Layer 8 of a small transformer language model trained on English Wikipedia (13 layers, counted from 0, width 128). Numbers have three digits each and are written without spaces.
A neuron's activation on a vector x is GELU(gate . x) times (in . x), where the dot is the dot product.

Input weights of the MLP neurons that the questions are about. A number n stands for (n - 500) times 0.00064.
n27 gate: 402617354479252276653423483514394461401594446497595654703461649646710287570608404494569216360697555549408439362408569449697514350480651421429507296595601493385521444496528368445360429504400649390469398554476514688359412539589637401478430416343457539510299465545630525587525511486601624567778411437535525464574507572240604593293654414622528351578293423507528373153504332644579367431500
n30 gate: 416481508364512445369379607480335417340508310466480564298303780365639409574477677190249397492437665543322444249302427609613504576553744608402406448647635317601492445606391558407300614481427452500554276472298439488246621641603392468661651309276676281477445326465758516653547476655379603403651448344612679277595552520267457528492468532608457208382484481432675414409626504582446298431488
n76 gate: 530504405627348396703343596723552688440391434623507634707599268507696485591435544433424540468394543464485732489507530598639712389719511389595460559556511218362478497460522630734306456271532507596650526459409429397388197317303564544572717496425191385262533406460653482598456489615530407486641548529511489582640545407387500493441567244540518599532534388369420412368614205383572395758446
n83 gate: 728504431657508620712286647334500300357267609504679605591560620592464392595343648390351464388373656633532589405353512341449504423458500543138385524485664746488449537468343594426395352559666242546628524484476439652621658666436334660450500610477605435531353363155662500578385577480630562466705488476742306444452492536504547404375403677786762476659619398573362512524811405381290362315402
n114 gate: 595551636460647670476380371679411355558702462300536529611439706569585540660512613448461522605632488563431221765672674306556608472612504410365596602577318655373488560239556429409463472492632474574637371768269651177412524492407508657654278393131643467255387634540676423690796545443323504325565634432587624500452652577389246419333508467705196383393438456422440440347605496656429440450445
n130 gate: 500627311507401280496478457451526381511230342571537312669604333541466552518511493503471376399722319686593387330313557458400674669361432482443522350642606541299372399585551394373496548364602423471439659508537582742549552574339568422457471797582485530678500522335478522572507492485295493496594309633540673485653648346519255343511541646449655582559637438220302619507604335666533287695806
n136 gate: 302372634080469364566508526504419321406421445511485445317547616449399531627614248504872371695542508390434744535440293381512434418664638613396276492563500480607282533481504401485598616634538337391541454635638515508655731450363492457528195508388700602333504443614404457623469602465425477266469457504625638527349701727480489652570590434546450326582691489453382384194674508400504672225580
n150 gate: 438377500444412414422920524409606459394587515527399286636451541369570406568241500515293309696617389604879541731413696737460464414406409563450492430601301553516468515569732424456711492460504656666401512371705328370682330504541364761442372408571442903600512420692452386567718549685525394642545537504568593414569612479421608504643545676372423630715412548537288350195402460585774536475644
n283 gate: 664614467355782396409440462631413405421615500587478540607582691805439652406453470520445563663556694606604544453374527624298298596525513454653530670612644465491479358630517271492610764449940342664500444531218741314516371229461465587677547389345447653525526177487431574575810592653412458660661517354436187237478707666504666448491443435530814279466464351284380569734444414230597543411334
n288 gate: 487556631658496765732516452538735570480656484524274362715616438708467508480456368730391392488553231460694672360321547703320525700492395605646245716547411637492374593401419310536517723492460608668432644276524255644641484635288575500617480537615742704443607609472484521432721333388378416699483546259589573446644576508715508670338654612650680764595775468559382479409446341247625594555342
n290 gate: 563380743617639344500547472547623381605611415242630730696518511318700554421472651246397546493547479631612452651497548548604611515510383416483514329538348117315489341464368450617522554629344409584472237541383230428353636532711544536583461425584529500719522589603586522611661383474493517524533413454624432394446471485544528380395493696532600583723511489309422597428561450321535212533542
n314 gate: 674437593336568504549669586492524537363450324380540389424500715235692520476603358303973412633572429699411599613461521624323625520609521405612565488755710639500488219334296254853508524364439747484248581488520356537658516480512471419738452672543529492266524345424733532591472529259301716450533480408568540418528587512492169573431467414480464711378646412616640496492557540367484508546420
n331 gate: 358585328613465384404587377669345520638504459504512432437599587492368345421504540667554425412480318566508524389485321415138571572618254558587472072273282536559504351587344586492641568331693507481234571593598386385485449606592722444578512614381729367477670473601567639443591271592261477485500328708484673303742351472488285847612260556531409575528663598488551678365583323429438508586383
n362 gate: 654421556660344345465657448570546318515508453581589837633573512690535453538723454535666646537523455420438673700485385318297646496182520541507381426415606562504489312723489424685520485489653558474804558263279615573716412515535512508624542778515582410398515326519703558555630312340323493606516488393500787613311551566461523504617368426421519373670742553252428546631639279408492698540455
n388 gate: 636613512403492630617538704509414215517557398516693465547422302279604820713327715551622341488290374580707268564750451663487577205500696559443491187512534526106360399633373357475303552440538460563688242562317603448610273462821290625611508564297452740584496441661483414694731496400544412549504561436534624657362294509294521314517526639542543410686482580820267320556496687410445470438331
n399 gate: 772530363489557543302657593492454202451464449345442535511608659601418364477492600514572531571377481629434563677336623741393396449422461387426735562588466473664633482404649564761492419481654493605470326405515485504544638519570567616631618324332758523595461322454615763310788618570413429270523586642758542480585835711145557663508707570386404396517290443323348535384450653420406469448485
n419 gate: 462394601422446353643616342614287638625517551424625441669571600357639366533479513423627432694537830389575347554625436603550463462191385243524437394592561635562380343563484242492581462326692806789447717517512540466524355608268640622507582550581496652627746500479587492654288165293436804587407348471426384445211479720419344449251344352705396663622500570389343621559500272496704591504360
n444 gate: 484470560735442539390550579243633453428396511750368338569437621484673414705803438368508458508434565577289460590470380524322492729657571435526290472541538464358697485383350416714508473558428716352454558528562575750931442523512587422632631542545452385466305550554675453288508464575540492445264492500358446638543349413444757402386476614328446465669540262349562695851383434725660496444477
n460 gate: 268576448508610342583639604429785628608280570393405525317624674629433355373455252405484381508812423683616567385596750369656689525540387488350623333658411471533341411764358577646441595582642748580729438504366472475622644705433567740790707435516521508435273451260644430428365425679146640508488296525536598450384458504508309537596504496622615479664530419618239315562677770545492488453536
n490 gate: 415612546551586568643551588344409353168338418625287692601354290516584615711508543486399568645402288772749544327527573407543441281523528697575236560538581564329597341622621384477640544570570537546485441593418398413421445614608416670374551473405692728272484477341327461565347476528589565638560464704481351380215411284359391309560492516527421508713528512713293394690536441339188348549322
n27 in: 415346323489437288670481504519406455365342521568590664571783553492470402123626368524445534281758423504417519211321384635560395519717370393482594511396448439381463253560548666544312315478477606551240654384407558538633530590413596379356385370325538393341444515500567319817459412428515504454435462365315522454409377523527422709215359409511586372507488504500258639395556448586625671415555
n30 in: 530656318745542525437308606577424593520509384424378380562546353619547424550587525631389716443412430517449821320602435224588705517415299442673672305476442611633612634555276248541496407412571575471586559668413593395452500751678218648399633683618726504286475194123605559500487398466380700560593742684124696440424376436693541331398517721463487508325366492431533433664677346454582471708715
n76 in: 613281379474331446443496401720683279515679396591743230459546496565634427504388576688560610559379377377515411363478523531417360565515400571602310485714582419485526407625598429440589664466493414511470367371203412668431606288396574508493507470544450577355584608466681572238405349450391762500523477677489530346508217538484627385627738569261477591614570586457586416515481658383871553394164
n83 in: 695563595380364423546546156581347630441508478646572636617297638242742504364478496472507400563595735376354628740371535406481523573540543340620588747551388438511330547908628301496376584564395593526574599343609559626580379329354597668398594300655461380541450466658413546488724667593418496327512639477478371662680453570570515604565369442373637554493265707317504595565363636587586628343474
n114 in: 402798259529698546593471383267517290334401397432604640711504730470622609247237450673516470791558439553328325442816448303529471377536377590436592428652381631294566559504405582484513416521570602553390517286236412261599695446639564546574690318528492322529625471129525525517300364538509557472251230479393396504458722568624488441340466631685475404404685541121591500638625521637492351435722
n130 in: 648620434654493705526403690588471515525649428399587474450453424573383507439318605786571425556374500482616378334651261500287677559413400457483428361632404412690575755551453397368467456655535316673496319723357444427362435381621389540464439421640552401525351290618579315455601283614582493610599416421546345460664474283485539741614603178350587485545411504448754569660518360471504525496553
n136 in: 451603377536644423540594712570639485345399472549300433518599372945552720540475445621665477687573486507430489613458492440409395482570355532486493544605715755421522531679907400521418295652568551386596405567630563665594424573640496313494471713380363459507562328561551463594496615397724472372577537424532612430581731622489496331441574426246449602555534507582349504511555467630211608579687
n150 in: 581366444557554449431453342493362478605318541542540618650402482438204722680411420414532569335626592532333662392560522519583540548535533578344630204479440434536454483529343632816353518636462245331578576277396552485400658576387312307497464607406776305468431746339475522593378651581489651407431482435521572599515518430500746478621657394592536355519340468581479742511601525317242457522539
n283 in: 468300689306509302563358418595737410357537618662500536460500464383599482345627580668342544146487631627361546451824624335518678780543659596329371401308623604491535596737465776526509531682678634318491321674297431384542380553779568630524676549435541505588625500834629647830553210685441617716405505456500199391518536618559768342640419820478611388512307522564399776402344593345810522279487
n288 in: 363834492698442706630453618572386461409565362545217464508658720480504500430415583554627525416441308353610344398667512327434668758368312469676625365526577448395543574567643346458364472422497614576527641524426451382556430668627668492399550527663823516523508546469566634460543456464914572719619464555438710452472468444528558627246742476407301398545448512752581531229626457223304352581288
n290 in: 674643437549511360620442597434345419791567730581704241538415500449609500557337434440341510597646519576423590600414472275534327418719492470548569648500439402580824565488340519424618446427568648327515650536527322724412458538671402566479481527340304672553438527492542554421519147590461537372523325569280638344515354320681625453251535566655508635555663287284435280651600450473726191512401
n314 in: 447445283274586387313719370632444795605549430711509412650292366535504561448674396556742391571612373640365544625391460744341616636679236492574789290541615789538650423431244309742636522191508646508403725256594454335661522212400311630650564526671447645517522296483431318660457557321429382586269347573445543702405469421447449513216483797249349574446705368328632535478366410552525547469394
n331 in: 527712485718526412166379548631565481312520504613630636719534661350612569689582679598541645533584299286561512660666527582591595427482481578547511569522283539447455250477462286493484645526409679422418443316413471370348159424515508653741466425629535492724515556553637305704401399573461507590588535614552701539515496755601372265385500438552504332426547707656496622225565523360623519496286
n362 in: 707515546363547620572504512677266603400516425345571637535361290548608357492516361511574504466307581566707270318381476667657626268257351252428622512674387624285715652429688554457597429335535493604303611516676492361413358512552294595454617296489456717426544255309445310569488464524488350223568384618477594348583262428431418624616656472364417702307443793456633520508516473453454336741660
n388 in: 660475647458575530428618762273453322492591688484618556604559436573257423408446547605322439177521578479823478496344396400471428662683504851391546701298127367721362444618621205525612525592627429233451504496579467322476576521363491453722354559455517397608656355579601610765689749385474434596474624349454517337373806436500433364363517462396757691608439329763187606657466504605500454443504
n399 in: 337461645535433620568500512552428604342512541515678387327472325556596440457555512434730270342433725719380545587442574435760294472515702620435480356580792416433539541516700356403601699673384642519543464740759596540613745528580601388595535653393178476558480621496555341753721407544768512688476556390621402597663597323439226536724773644356484556454610590557488480496603547508694775414570
n419 in: 803558309442278385193412365603500322549622600403200521412432419295782560576458542473616638328614318192487478551557300352201542406764603479722302487609259573751621583458291533662509305500478413315178356604508699581460290656564629360605746638492285470392496433517609331387399393406465529532457547613658382513436362744431450415436534628417584542448465417409529415204288580504781345583400
n444 in: 546503480476615552286517566340397503646387539457226406331469514507472479653365476525658481301333460520411329493616316433452678500474524299464606535343695555561371445586304591547507692697348696600510644521652556383206514469420643607445402419530737670480459288503551589620476382483409377406438521446746541601644441451644341486441594403665401376500299405699514493421421571575446598412500
n460 in: 563284559609455360550692436463422537500563492739529521378401586612446438561387541504383530381402664379335245700480504248288304653784533797496643541445492226723472342516715641355166438240413492376348221525504267677281427618529496615529439597603550284540529617621569566471716521475206850450388483553532553467553517612341508525496711508496524500525230359508524688570229427785540395483444
n490 in: 830313633538409488604481563636519458556425504262584364413915577523430407485496450521628451589447552462496574672359611520271630302673710545636297678452289411602277475458375598470438581443442457388324807476492482627511496462612473396633731424500590387534485470421626561445584605457629556467570523492519161321577504477426609666632628519353798677588335602359708515431454363458436159710451

Each question shows a token from some text and the vector x that enters the MLP there. A number n stands for (n - 500) times 0.014.

"2": 482484440698562550362526530631457647307471502581419515651554613556369623429432604486522500658556464528531478403481522464341478560500568498483562256590436519533635685498604493523634601419468494494413450470377414529366459522567401645482466391523717481511592347423381564335539551591314372456535579585416547473567394408479557615486509556472698318340418463439433491691503713600665407490451
The most active neuron and its activation: n30, at about 4.3

" that": 363378572582352567439574256610689525526552595347562677380477574636484526458475469504501488545473450491453480546465493278398377599475356577546463445443486514633433487429597659439332577437409441554445533826429413511624535496676622493352390495444636580642727409589470472523495437502548403509421692525540529411520610518572538522434480496530544480657571428530586234477588532450441649602406
Which neuron lights up most? n288

" an": 436422477388535496412601305381463525482470578570281405437322767511488348521537516582498510455452638272504465717463455410478409512466372532561301394471468604483711507509391548541495375504456658397535450511488542552516406412501455336276375797722455479597508449638459443539525436461546535549458442539475466569271637622500495406507499467569612453532473531746453450471473603568558550459569
Which neuron lights up most? n419

" Para": 389633458423534588594646358568508621452507606658666481522488550454495499519330450560389522293614479720393585423498638499550614541466521388496410295409624474585623453418515508599715385474364525408529646453541529491588798604579552365385467605422442642631560424499625526525409535570409570462424450547425572397598388374476416405587512575595641382381547417537577601537497464440412657685570
Which neuron lights up most? n314

"pre": 570380496323597205432464464420539562259659466662548374560427561521328487462530372451429494671684440537497777517522402442479549568448506301540649408437520743491580497530397533593494636581422541251558763496518553606443597476529532552456505557454633537629356415523641388426447617477438573388429539377575506679553527477478454529542536545445609526404541501452512493458476456463539655477437
Which neuron lights up most? n314

"\n": 519396548528480479570607629531542740339402667826467436350485304749410671542605471730466488550468419429543528434318599461560496441581546563683503555374515418595557455500490634548527487638435482428432540526517423558533464366643461588480418477494511456516496419540418570508416612506605467649372562582454493331345476373469421531490713488404575396624707527526459436478583503478376545463462
Which two neurons fire most, strongest first? n490, n136

" becoming": 496324544540523505499591412487478496567474636605486454419490553582390380602355539660498427331575503530460498457406448471608388555527499338509422479521436304607751563326472494620485506539425611304433599491499362555700552539505672573379594599589480502458569480431596574475661541539480415546528445405373599413266707658520382532480627533468686460664541506503464467620444562456592434444636
Which three neurons fire most, strongest first? n460, n399, n290

"al": 528492489458464474524480402464483544493594632662364601353253445523567346439534772446531492470418553612457750650594602544458360448546479539461537605436447567390491511398478499433565493689206482548716512458364594411523502481465588497394507623529409479559497417548358409561388492451557475452451605463471542594486568493498728573532450368381516437560565592596422562429553588535322674330597
The most active neuron and its activation: n136, at about 1.2

" games": 537458508584324526460522396387430585520496602619597409438475473664378461559442568488452288490594472548482464528485545312671317499596450445426439378467458488622522513467517450552567502567326598568546521463406216673633611319374707528372499357430439605536585492591522528426585472561454455478583397509438474499538464469614510599567505560414527475653688427431553709460670617507586435657545
The most active neuron and its activation: n290, at about 2

" October": 398666498507523638582580464391381560504470512645403434468378691655688467470356501629501446467550459688444419387393515251548485494477505377427339479493404544511620515589646540568513456614458541555488598580518397458357573487684468542406367603414388492434447526819515683503637410507459644508479507559445559451606759442448596473652269555674495278575537583569547600415606522495563536609521
Which neuron lights up most? n114

" Love": 432600593470441506480461320555398436552577568733495695673487484566404576555618451511327528354373533693219626562451416397451509629521543412423521552411513400456569525503354387552521524362265502280582464466567445407497474480540570394467569402492526462578459580439523398409384401558441761421493547578350651475614301466594533572518509515402555378490438470517599663421433529419581523638458
Which neuron lights up most? n331

" Stat": 497498493471565746367630398377657481578581418581430410492616552686520435625512549599517506486548438413518490413414411372508287453524528455524347340552414666510369453500486569501551514469358295323470586606508557592552513602412613628591285571559472489564587415553526427557584407461424475433530573568444630341582557453478742585405568505413675346564547499508524367420587499562317528258752
Which neuron lights up most? n136

" acting": 464470488478398594504672348480488545499518653814698591452552539559473463491528632546527392437409502526528573579479473411370325639450288362299401646435360465570569556468592425530446424496391642412388560530446519489504510510368583430377344693573400515770404445562469480618539532524450450574593487582488522597343500563522539672542521511393501333678458394569572416464513630548550520428489
Which neuron lights up most? n27

" its": 490411466355406446504458139593472553522479582621444374473500651361489577389522605590586429594586449483498448519314533359521397464504391403469506375423444621613646492421474515500449546527372595520490555563497434617547426396359522519156436550514437598410569410530558572616695528528514457487489540552418611430372641657398540500589456645449467515619523560562445579505597586447583438462548
Which neuron lights up most? n419

"|": 436505537518425553521503451547522609624688545603426446615617752568607497540531473500457831439407462488426461421372523515586495574492523474585454449523426490540499587475369439531669629556350449587427526386408426500384303390732475487546496481503549579508594547454364503524622560622409534557412592437391507520453475406565602425453525657519624311590489644308444587599530532414523436604519
Which two neurons fire most, strongest first? n283, n290

" May": 403717568520500661664594443467394495563358571724425435501390631643668482623416603594373529411541348632402518398518498306408525598492504461451512469559493571502565493582603643549477455619336497513483671638490369345459590461668453516462547638385455517404493549462538738404549288497511535438370455464379639471517617551541457471502409523709506357473582613422600559498736587513619516658608
The most active neuron and its activation: n114, at about 5.8

" |": 473603583492505570522564607584637543577613535437416523506512437484488527564554455328462904473534519420446470453463556433574509541552419498522544427485440392581504634605539636504550473465338516548479594344534420450349431365625544533350452561417524573439471476489506571552510474611503526578547469525453566424541546330507631538564492605532378450595476521543535646470506560529589511406408
Which neuron lights up most? n290

"rad": 442398576535422284476464405453461509636548405565319416464475617588422551638635540382334466461606484632495420559603448603363489538572488425409446474427661450342548496413389515400552548493274390442625515577357542615332504516388601448455449428510600448373507408393634425633445395735569506433539439579391624575456432376563605555337564454408396267454513438596429348548423495577408559343573
Which three neurons fire most, strongest first? n444, n27, n30

" year": 412439643581455562491644507588476531383449519555274470422456700566480400527413567546490461479460411630267548386440622441553397526538491568405324384353479514641489576560598360525421553541448680502418567385456254614476590297614547624352442541550494609665553622572613659487550432529493408473530453514384539634758704493416492651464477570545408487635526449392573552587408567545633600497607
Which two neurons fire most, strongest first? n399, n444

" single": 482535345429630592664566458363526645502626572552493546628384477476438493403549569623425405350573478704445414509523696588497453606607505450388571381462511323466545535481453584538587515504434711461573677346572347648587632378582431545381437286550514502631500453667508573520411207497580481535513540411394597427353436376485674536553470500371536427568420397399491691568380405572511456652480
Which three neurons fire most, strongest first? n290, n27, n150

"body": 379520501540333456555469282527353363504497622660510586585439654583433561525651582465345419467369540607365532454518459651422561642650521461495502451393566458536519492482359465572434561352357570396606428536332335577417462500463616445354610376408389513558539599426691450365395427658448529420551500579283528411387423490593533688479554560525439331575372434508525574443399654560585475676414
Which neuron lights up most? n27

":": 431525509602399503511725553497534504542555475440572469498495677584484421460632289611499479478515492449474472465590396457500647383515413434580478293498334361596627555569594567459419591450519436402538445447492554601464453311541357517289476245591711512565428658485476511465429344497398616506426415668373570452367510350476569349397421580373363385487499462341489643456556487510847443544423
The most active neuron and its activation: n290, at about 2.5

"1": 379418580539712424395619534576424564436505523646514349529640582710449649466521532580522490337522543466415597444471560448444638533435437593497358249483479584563651594525556425433507426437564498454637712512487664545438539537496598440431372472477520535458521357507373649613488439469403427492354560181307565579325435314502492493514570388477430508517374552426541352545595418584449749549580
Which neuron lights up most? n136

"9": 509508408571576455611677455487695652424471381470480315449274438740386434444565579601425467429531525414526542240496397436633571567422481346468485618517372583665562686520523567592474539414411349682453570506639563402490484553453541533374488527571420531515430399469491439606623415612453435580464659543346710474518613591411475448604557528487351413415526409480550494546511590652581515615413
Which neuron lights up most? n130

" and": 392390621576426577392626287608515595593547603622594572420293541585491426517358423525493478393607416513467338492337475400483482563431644474503628481431464482472534548474532607617376504564623615597448638287433472415564404347553701479380545592429535473552437549672525466603594578503407431715452313519475619448418550357485758490558684480640562530553418433343453543579557477579619674525433
Which two neurons fire most, strongest first? n150, n283

" several": 433564401469497549435481292592550708483428628469534620513414470595504564647326476622536429583573508471515530444257407490611464501497520475478472490396377549562639525530371609466473413428498581519539496344436467663567472385656367333232393641402539681767505516623609544488545412409467393458524531503456569343529500456299675464609392544557413418646467466483399604608545590543513497528489
The most active neuron and its activation: n150, at about 1.8

" Cam": 551521633501327434537395473424558577378456462597530310586461662554507544411566425494450505359551362582453634545424432341559582722504394410595570381506610533500538432620432520499657501467432526464457617527492441540442652333448561490481657518629478301496491549330595499432475335648462749387484532663310534464440149504649402591432498662574414566427420475473588583614472499541737512517492
Which neuron lights up most? n314

"5": 423283523629524621455632587513558755398671467457628488575503670460541533615512525554550493485555580522360434489623580597546693471369535505397441369508530402477628651476386525430555407401292597498613557342447460500466523302633589453353447467461495608488447492464513529490654407666463491387533500606303611496408433373519608374573643617435384412437416646364540568500541382530532537630485
The most active neuron and its activation: n362, at about 1.4

" in": 530548524415458533374489470701477584461526584575634462437114544541412481510601399701663565634459576513510514606383550437565463481513374339527426521359641399536515535498463406482444457474349593456486564392588525557668501404611453540344359805378479495525643460589538531467560514500416302529371433560545595508497270443389635597542518434473544610503578648459547653572550438573537552506520
Which two neurons fire most, strongest first? n362, n314

" released": 621489455541496610617499493525561412521505508718544461462559624458418530482352506660563371267625536733475457625399557476549456522518490411428542359442375399533541567686441449458594368499456646419466603528483354598533505371558315538296452520410449439663503408794613623499598463517406476403355516453496596486351582335397462531590392553372592290540471418389469429498400560564597527407494
Which neuron lights up most? n388

" Culture": 408496514535480560515497409377442471405380467653542578382456553633292674402463431529517388278480455602366588480492392322609359551445530449356423465339488552404345538478581394617568493642231422440555648550533477494546531459270696291319603468446512474494441596457475509488387566531526538492535556475536584609511420409467479582622478504430599455533527606577629735492648532600407451511475
Which two neurons fire most, strongest first? n83, n444

" We": 422564444416372448572592354494374403701637506593718441633599700577390480575568376572321607470555433344463437492390448453566572564536637441594364298433425518617447470618504461486595518557411580432441447461405465578365594461578591441363553384571622510582555742505556561393438468595441504507603508499401520419405602623555728643503610441513622539465265391551641486535590543456578437691476
The most active neuron and its activation: n27, at about 1.1

" Go": 453412416420456533556546350408512452655539458679585392554574558698625406479502429541380528459494614627324458452354360481469517421537546339675425465501386470667500429461485506513520387510310509277462476462467629656515605393470613509398573637454460322609395574524531684393498600620710581466462512691315784442492428425610553551502501494411594466437380395418471451440616534426612480519490
Which neuron lights up most? n27

" For": 530593370366400415554455469578451450731558553425530586531349487712389539490728540651455582477517533419443465548293443459580598479493472395497423393395411491673512463284570622575658431437346456401546521463472500687461573363591482512470489614690482586635425485466599444462514477520439381555183487449555470500498441642367589599365714484480654640598592534539501423579444573391469565367565
The most active neuron and its activation: n362, at about 0.36

"ex": 367472622393472452555482226631556627479632516697480359660320463639574455567485497501598376590401477399583462562605647574350573370606465592411563425509674694542460441474293525461524577557403498448602484441529448523431551311492523594361374384488667574427430457530656522355553378595401586468335397537479413660416510366578508622503545471547539575588477460426432486640385433600437558353574
The most active neuron and its activation: n444, at about 2.5

"atter": 619596439540573395438454376468558549539540448749427576590425484622529468631605579523443416377454617559331671338402443488666567365572396545410547674367618466545465417420475588440310551408394413366618592581522410706312523353337513498351360456576600431593419450437533500355472564642457492486497594526517516413588516510284634410471570534452692571474405508612449578580660372455397444527626
Which neuron lights up most? n83

" was": 636456620560574440489620703525645507468553551513349511307265763640423430450278488619388465399602530519524463439431418611553419551471504488526371522471388477758564535387443387562474428609440506336466769475356363495656462511372466566386569527580502528521701549486505448433521578501574509603464449406602436543387616425726392487550674467582624335561408497588440379534498436467544518495639
Which three neurons fire most, strongest first? n288, n150, n460

" ": 443535471397508520542491408548545505440582601583478481454511453498367467449496553650501562652449444507616407468336555481428360561458512566580416402429465559553570520549442460293570558518241380611393563518508209443360477487528553533488460475558569411536694302464546389558532515550441400795470463461274478492513429492572588513500583547486537379355591560469529441607560631491591549558384
Which three neurons fire most, strongest first? n288, n331, n283

"3": 466289533620491568431680539657522738484614376475570444616552701560498614557559497566544444436567502502320480441552591641524682505396478552447477375547540336489632681556477509428482451415339564474591483349478477566438437328574559478325365442530509625532390462408585470492603396493442411362561513639311609645389422421528502424506686586513489424442382668356561498577634393581475506595483
Which two neurons fire most, strongest first? n362, n76

"Some": 439491367568395441557330150617460420581426433599509631578365630692394595620454566564399577420416518599322573516371488596504546665699522474490442440480407572649612441478436542538404516410316623541589422352389369540467479477485560451432598403549528503500526506406730504393454442550396469540533611722296463338505482591573562568484471708615467491529414532549482614507522592555445500528480
The most active neuron and its activation: n30, at about 5.1